Layer 5 of a small transformer language model trained on English Wikipedia (16 layers, counted from 0, width 128).
A neuron's activation on a vector x is GELU(weights . x), where the dot is the dot product.

Input weights of the MLP neurons that the questions are about. A number n stands for (n - 128) times 0.0075.
n28: 93, 152, 115, 104, 56, 111, 72, 118, 122, 127, 94, 150, 159, 58, 123, 162, 130, 197, 164, 118, 59, 191, 128, 213, 127, 161, 147, 22, 131, 107, 52, 102, 140, 176, 106, 229, 138, 130, 141, 118, 123, 113, 101, 159, 143, 106, 163, 125, 122, 117, 196, 66, 161, 72, 141, 111, 215, 122, 110, 89, 133, 140, 149, 143, 124, 128, 111, 174, 76, 98, 183, 92, 165, 139, 129, 166, 97, 146, 153, 60, 144, 220, 86, 140, 137, 99, 205, 87, 164, 164, 71, 147, 163, 104, 36, 93, 145, 79, 106, 155, 169, 117, 210, 83, 118, 177, 91, 114, 71, 177, 111, 102, 124, 209, 183, 133, 124, 58, 94, 124, 112, 130, 153, 190, 185, 56, 211, 185
n80: 69, 169, 191, 199, 157, 156, 166, 138, 135, 182, 91, 173, 74, 95, 135, 187, 75, 136, 57, 93, 75, 248, 82, 121, 177, 157, 51, 98, 131, 102, 161, 186, 67, 143, 165, 125, 127, 94, 168, 93, 146, 138, 111, 99, 75, 60, 81, 127, 132, 105, 200, 89, 21, 56, 119, 167, 39, 151, 44, 181, 188, 149, 145, 85, 72, 139, 186, 131, 120, 186, 196, 125, 95, 77, 144, 136, 78, 141, 120, 100, 99, 84, 178, 197, 85, 156, 73, 113, 56, 113, 175, 200, 111, 186, 180, 199, 243, 149, 119, 115, 158, 108, 144, 101, 131, 144, 147, 38, 197, 212, 177, 100, 129, 101, 113, 224, 171, 136, 120, 121, 52, 168, 176, 170, 112, 105, 16, 155
n178: 129, 117, 134, 165, 97, 174, 127, 111, 93, 182, 137, 51, 66, 133, 169, 104, 116, 130, 96, 140, 112, 150, 108, 111, 147, 107, 65, 114, 226, 109, 93, 119, 133, 172, 110, 113, 174, 84, 193, 144, 120, 135, 131, 96, 84, 62, 156, 112, 88, 128, 206, 139, 130, 84, 108, 81, 72, 165, 181, 75, 76, 136, 60, 89, 124, 119, 96, 161, 158, 98, 137, 112, 179, 84, 170, 178, 129, 46, 166, 216, 188, 191, 185, 124, 123, 187, 93, 90, 158, 171, 125, 121, 143, 80, 104, 152, 129, 106, 152, 167, 107, 76, 76, 202, 89, 68, 64, 58, 103, 84, 186, 175, 152, 68, 134, 183, 218, 45, 80, 113, 119, 72, 118, 187, 177, 140, 154, 80
n189: 110, 103, 62, 156, 127, 137, 138, 124, 104, 119, 175, 110, 128, 139, 218, 194, 101, 166, 53, 124, 211, 153, 175, 172, 174, 183, 92, 110, 59, 68, 94, 85, 106, 150, 108, 163, 97, 99, 131, 99, 145, 70, 52, 117, 154, 52, 151, 126, 68, 91, 127, 144, 125, 155, 107, 103, 118, 143, 226, 137, 104, 151, 206, 103, 114, 72, 148, 89, 138, 99, 74, 216, 116, 171, 186, 107, 110, 123, 93, 128, 178, 128, 123, 35, 221, 159, 113, 133, 170, 145, 151, 137, 161, 119, 154, 98, 111, 84, 148, 140, 119, 127, 76, 84, 166, 146, 117, 121, 189, 168, 53, 71, 158, 104, 172, 152, 96, 71, 111, 99, 182, 90, 92, 158, 136, 136, 165, 231
n253: 195, 123, 127, 155, 193, 115, 68, 85, 192, 86, 146, 112, 191, 78, 148, 161, 179, 114, 88, 173, 201, 137, 49, 102, 138, 153, 73, 176, 124, 184, 148, 146, 120, 159, 158, 118, 120, 55, 78, 93, 142, 42, 88, 52, 97, 87, 65, 163, 71, 134, 66, 125, 179, 48, 145, 121, 212, 95, 152, 144, 55, 71, 137, 134, 115, 145, 138, 47, 175, 39, 125, 165, 65, 123, 191, 173, 114, 91, 138, 139, 135, 128, 216, 116, 164, 115, 123, 137, 53, 121, 75, 150, 127, 92, 158, 112, 37, 172, 133, 195, 90, 109, 93, 145, 125, 85, 137, 118, 140, 164, 188, 171, 160, 126, 207, 132, 68, 143, 169, 125, 139, 135, 118, 153, 141, 182, 112, 52
n268: 85, 135, 80, 134, 92, 98, 138, 158, 186, 190, 97, 101, 165, 145, 135, 144, 186, 142, 160, 125, 174, 119, 95, 115, 138, 133, 140, 83, 134, 125, 129, 115, 161, 162, 69, 99, 136, 134, 103, 61, 70, 176, 140, 152, 79, 123, 144, 152, 172, 52, 126, 148, 134, 160, 146, 69, 103, 127, 94, 98, 169, 110, 105, 165, 151, 141, 104, 90, 75, 130, 120, 134, 93, 131, 98, 106, 90, 97, 149, 127, 112, 128, 183, 118, 114, 203, 101, 191, 113, 176, 111, 145, 156, 84, 132, 136, 148, 103, 145, 151, 79, 156, 178, 135, 148, 86, 130, 176, 151, 113, 153, 69, 152, 115, 146, 111, 143, 166, 139, 83, 103, 109, 89, 186, 130, 134, 146, 133
n295: 161, 137, 122, 104, 138, 118, 103, 73, 107, 129, 59, 92, 121, 131, 170, 172, 118, 198, 137, 162, 104, 101, 116, 110, 79, 160, 192, 120, 128, 93, 152, 133, 137, 86, 208, 137, 127, 166, 39, 81, 115, 115, 128, 40, 109, 54, 202, 183, 210, 123, 162, 74, 123, 112, 176, 62, 152, 124, 206, 141, 126, 165, 66, 127, 135, 169, 120, 110, 82, 167, 220, 97, 163, 96, 150, 70, 85, 144, 169, 121, 93, 130, 161, 167, 78, 76, 122, 149, 151, 138, 106, 171, 188, 148, 105, 145, 84, 137, 160, 102, 155, 165, 129, 205, 154, 114, 128, 122, 167, 203, 181, 153, 177, 122, 145, 134, 79, 92, 74, 124, 139, 143, 138, 104, 126, 82, 180, 106
n430: 111, 137, 122, 163, 121, 154, 202, 117, 86, 150, 111, 123, 116, 78, 116, 213, 130, 130, 100, 95, 114, 200, 140, 164, 99, 81, 115, 121, 125, 129, 131, 153, 133, 124, 106, 164, 142, 79, 157, 92, 120, 180, 95, 125, 102, 210, 77, 117, 128, 103, 134, 164, 135, 148, 107, 71, 100, 89, 147, 160, 109, 118, 178, 76, 129, 129, 124, 76, 134, 79, 79, 106, 153, 134, 122, 159, 102, 206, 58, 80, 156, 109, 141, 99, 115, 125, 147, 139, 135, 227, 128, 162, 110, 97, 113, 159, 114, 138, 150, 139, 186, 144, 84, 90, 194, 103, 86, 126, 147, 138, 63, 191, 141, 152, 75, 103, 142, 174, 121, 155, 134, 68, 118, 227, 188, 142, 166, 97

Each question shows a token from some text and the vector x that enters the MLP there. A number n stands for (n - 128) times 0.022.

"ef": 105, 128, 109, 122, 162, 118, 150, 121, 78, 144, 146, 123, 150, 143, 124, 118, 144, 88, 163, 90, 112, 146, 140, 152, 156, 110, 110, 145, 129, 109, 127, 143, 128, 171, 94, 110, 165, 96, 73, 130, 162, 143, 114, 168, 161, 158, 109, 121, 148, 138, 103, 163, 124, 166, 123, 163, 129, 115, 123, 188, 157, 152, 120, 156, 133, 112, 131, 140, 104, 86, 118, 119, 153, 116, 130, 129, 70, 160, 86, 115, 117, 124, 136, 82, 71, 130, 62, 105, 167, 58, 128, 146, 99, 94, 147, 145, 123, 128, 133, 188, 196, 134, 99, 99, 115, 135, 123, 115, 119, 86, 162, 104, 87, 180, 50, 173, 149, 63, 128, 134, 124, 196, 141, 162, 198, 135, 108, 100
Which of these neurons fires most? n430

"t": 89, 136, 126, 113, 150, 103, 132, 130, 132, 105, 138, 130, 149, 113, 119, 131, 119, 146, 162, 108, 153, 83, 114, 150, 170, 128, 160, 121, 140, 100, 120, 149, 157, 139, 170, 121, 127, 126, 127, 183, 164, 110, 133, 154, 145, 123, 106, 134, 153, 99, 126, 129, 109, 155, 160, 127, 147, 126, 137, 152, 129, 109, 141, 154, 81, 102, 143, 166, 102, 140, 104, 104, 148, 150, 151, 114, 92, 138, 137, 159, 153, 115, 100, 80, 118, 121, 139, 109, 146, 129, 121, 107, 124, 104, 145, 52, 110, 129, 93, 165, 146, 89, 109, 108, 91, 143, 154, 125, 88, 104, 126, 106, 83, 127, 82, 200, 127, 78, 152, 90, 116, 141, 172, 140, 148, 105, 121, 113
The two highest activations, in order: n28, n189

"ph": 121, 132, 133, 85, 143, 144, 115, 99, 147, 105, 129, 100, 134, 188, 90, 108, 106, 147, 177, 99, 150, 100, 137, 157, 105, 94, 137, 152, 132, 65, 136, 142, 161, 116, 153, 108, 148, 146, 98, 157, 98, 137, 160, 168, 181, 159, 142, 127, 123, 130, 115, 133, 145, 136, 133, 109, 111, 139, 113, 135, 134, 199, 159, 161, 137, 126, 116, 142, 84, 154, 158, 109, 118, 112, 173, 158, 67, 131, 98, 135, 91, 104, 123, 111, 79, 163, 67, 68, 171, 109, 111, 98, 105, 73, 171, 108, 141, 135, 127, 177, 127, 107, 122, 111, 119, 143, 139, 101, 178, 135, 163, 118, 123, 133, 112, 152, 70, 96, 167, 125, 68, 135, 167, 157, 140, 84, 117, 142
Which neuron fires most, and how strongly? n295, at about 1.1

"s": 138, 168, 125, 129, 108, 111, 190, 126, 162, 85, 159, 123, 139, 157, 103, 84, 165, 149, 143, 77, 96, 114, 140, 93, 175, 99, 180, 192, 118, 91, 143, 134, 116, 145, 119, 98, 133, 125, 109, 154, 135, 169, 149, 173, 123, 144, 82, 149, 154, 127, 97, 156, 175, 155, 99, 105, 135, 131, 96, 178, 123, 110, 130, 135, 108, 74, 162, 140, 80, 160, 114, 144, 132, 148, 133, 110, 115, 141, 175, 116, 113, 113, 143, 96, 112, 133, 104, 120, 144, 110, 97, 99, 140, 162, 143, 110, 92, 128, 110, 175, 204, 93, 110, 127, 121, 92, 142, 115, 132, 129, 157, 102, 52, 110, 103, 196, 101, 105, 129, 145, 87, 95, 150, 134, 125, 147, 133, 107
Which of these neurons fires most? n268

"os": 83, 122, 111, 118, 123, 144, 150, 134, 156, 100, 104, 69, 151, 144, 121, 107, 182, 128, 108, 102, 98, 93, 115, 115, 168, 154, 181, 183, 136, 124, 119, 145, 117, 136, 203, 126, 94, 117, 73, 170, 153, 104, 140, 206, 133, 166, 99, 86, 152, 125, 99, 168, 154, 164, 91, 108, 121, 137, 78, 181, 170, 89, 129, 158, 155, 66, 125, 134, 118, 125, 168, 99, 146, 146, 165, 107, 128, 108, 90, 131, 133, 109, 138, 111, 96, 130, 80, 127, 169, 160, 90, 95, 156, 159, 148, 102, 115, 138, 110, 153, 153, 120, 110, 108, 136, 163, 141, 140, 113, 119, 110, 106, 89, 124, 133, 199, 133, 105, 164, 142, 102, 92, 84, 133, 94, 114, 126, 153
Which of these neurons fires most? n268

"al": 97, 113, 154, 66, 134, 125, 167, 133, 160, 119, 128, 108, 113, 122, 110, 105, 170, 114, 195, 143, 107, 112, 81, 141, 110, 145, 173, 116, 158, 70, 103, 131, 109, 101, 157, 138, 101, 116, 95, 153, 154, 152, 154, 192, 138, 136, 80, 126, 161, 145, 128, 160, 147, 131, 112, 151, 119, 154, 157, 169, 195, 156, 95, 184, 130, 136, 102, 138, 137, 109, 128, 111, 140, 106, 159, 124, 73, 130, 80, 166, 117, 155, 131, 85, 121, 126, 149, 102, 135, 135, 102, 96, 97, 106, 127, 49, 138, 142, 121, 175, 151, 124, 154, 129, 121, 150, 131, 61, 107, 156, 139, 98, 91, 147, 77, 139, 143, 92, 159, 146, 107, 90, 137, 139, 147, 143, 69, 105
Which of these neurons fires most? n28

"ill": 112, 118, 125, 110, 166, 160, 125, 145, 119, 115, 153, 140, 129, 161, 96, 115, 195, 139, 173, 101, 153, 57, 124, 144, 108, 94, 136, 141, 110, 141, 121, 174, 93, 94, 177, 165, 140, 122, 77, 182, 133, 122, 133, 119, 82, 134, 125, 110, 154, 112, 101, 132, 128, 156, 100, 140, 120, 97, 106, 148, 129, 117, 144, 155, 119, 123, 94, 139, 165, 117, 125, 123, 132, 150, 164, 150, 110, 138, 113, 148, 112, 119, 91, 96, 107, 156, 86, 107, 109, 75, 113, 114, 134, 137, 189, 79, 111, 117, 130, 175, 131, 104, 109, 155, 151, 168, 152, 84, 139, 146, 178, 66, 100, 108, 102, 150, 136, 102, 148, 98, 111, 157, 144, 127, 121, 111, 131, 122
Which neuron fires most, and how strongly? n253, at about 1.1

"He ": 135, 93, 138, 145, 114, 128, 141, 108, 129, 117, 125, 92, 110, 136, 129, 120, 155, 133, 127, 127, 156, 114, 116, 146, 141, 100, 137, 133, 115, 105, 121, 147, 107, 115, 141, 101, 145, 121, 142, 148, 137, 131, 136, 179, 130, 121, 118, 143, 148, 107, 137, 123, 124, 150, 93, 146, 122, 130, 135, 126, 148, 117, 152, 163, 122, 103, 131, 130, 121, 134, 141, 118, 140, 153, 129, 139, 120, 114, 121, 174, 96, 136, 105, 124, 98, 119, 112, 120, 116, 129, 135, 143, 98, 137, 106, 106, 110, 136, 116, 147, 147, 124, 139, 119, 135, 131, 179, 105, 96, 91, 133, 122, 124, 121, 126, 138, 133, 102, 113, 144, 110, 115, 113, 135, 144, 100, 132, 123
Which of these neurons fires most? n178

"s ": 137, 112, 114, 102, 123, 132, 148, 120, 118, 92, 128, 97, 117, 156, 118, 124, 137, 119, 145, 127, 144, 118, 127, 116, 143, 99, 135, 139, 146, 104, 116, 153, 134, 140, 137, 112, 139, 137, 119, 130, 135, 143, 122, 151, 135, 110, 123, 157, 130, 131, 112, 147, 127, 141, 117, 109, 105, 143, 115, 146, 137, 122, 133, 133, 113, 120, 127, 125, 140, 134, 121, 111, 138, 141, 132, 130, 137, 105, 139, 172, 111, 121, 111, 124, 108, 119, 109, 98, 145, 114, 96, 122, 116, 118, 128, 103, 92, 113, 114, 144, 140, 166, 134, 123, 130, 145, 182, 151, 110, 102, 138, 115, 124, 115, 99, 144, 135, 121, 138, 135, 143, 121, 124, 146, 138, 115, 116, 118
The two highest activations, in order: n178, n268

", ": 131, 75, 141, 137, 120, 117, 125, 98, 116, 108, 136, 96, 118, 125, 145, 115, 120, 145, 155, 129, 129, 118, 137, 121, 137, 117, 121, 131, 128, 130, 127, 133, 126, 131, 133, 110, 141, 124, 119, 140, 132, 135, 128, 151, 136, 126, 113, 144, 114, 130, 144, 145, 108, 144, 122, 104, 130, 130, 118, 136, 133, 147, 123, 133, 116, 114, 135, 138, 148, 125, 130, 110, 149, 134, 125, 127, 132, 123, 126, 176, 119, 118, 127, 115, 102, 129, 101, 125, 140, 116, 124, 127, 119, 134, 143, 87, 94, 118, 119, 134, 143, 144, 114, 143, 133, 153, 183, 123, 132, 87, 132, 121, 123, 114, 115, 131, 137, 118, 136, 133, 111, 121, 133, 127, 119, 105, 125, 129
Which of these neurons fires most? n178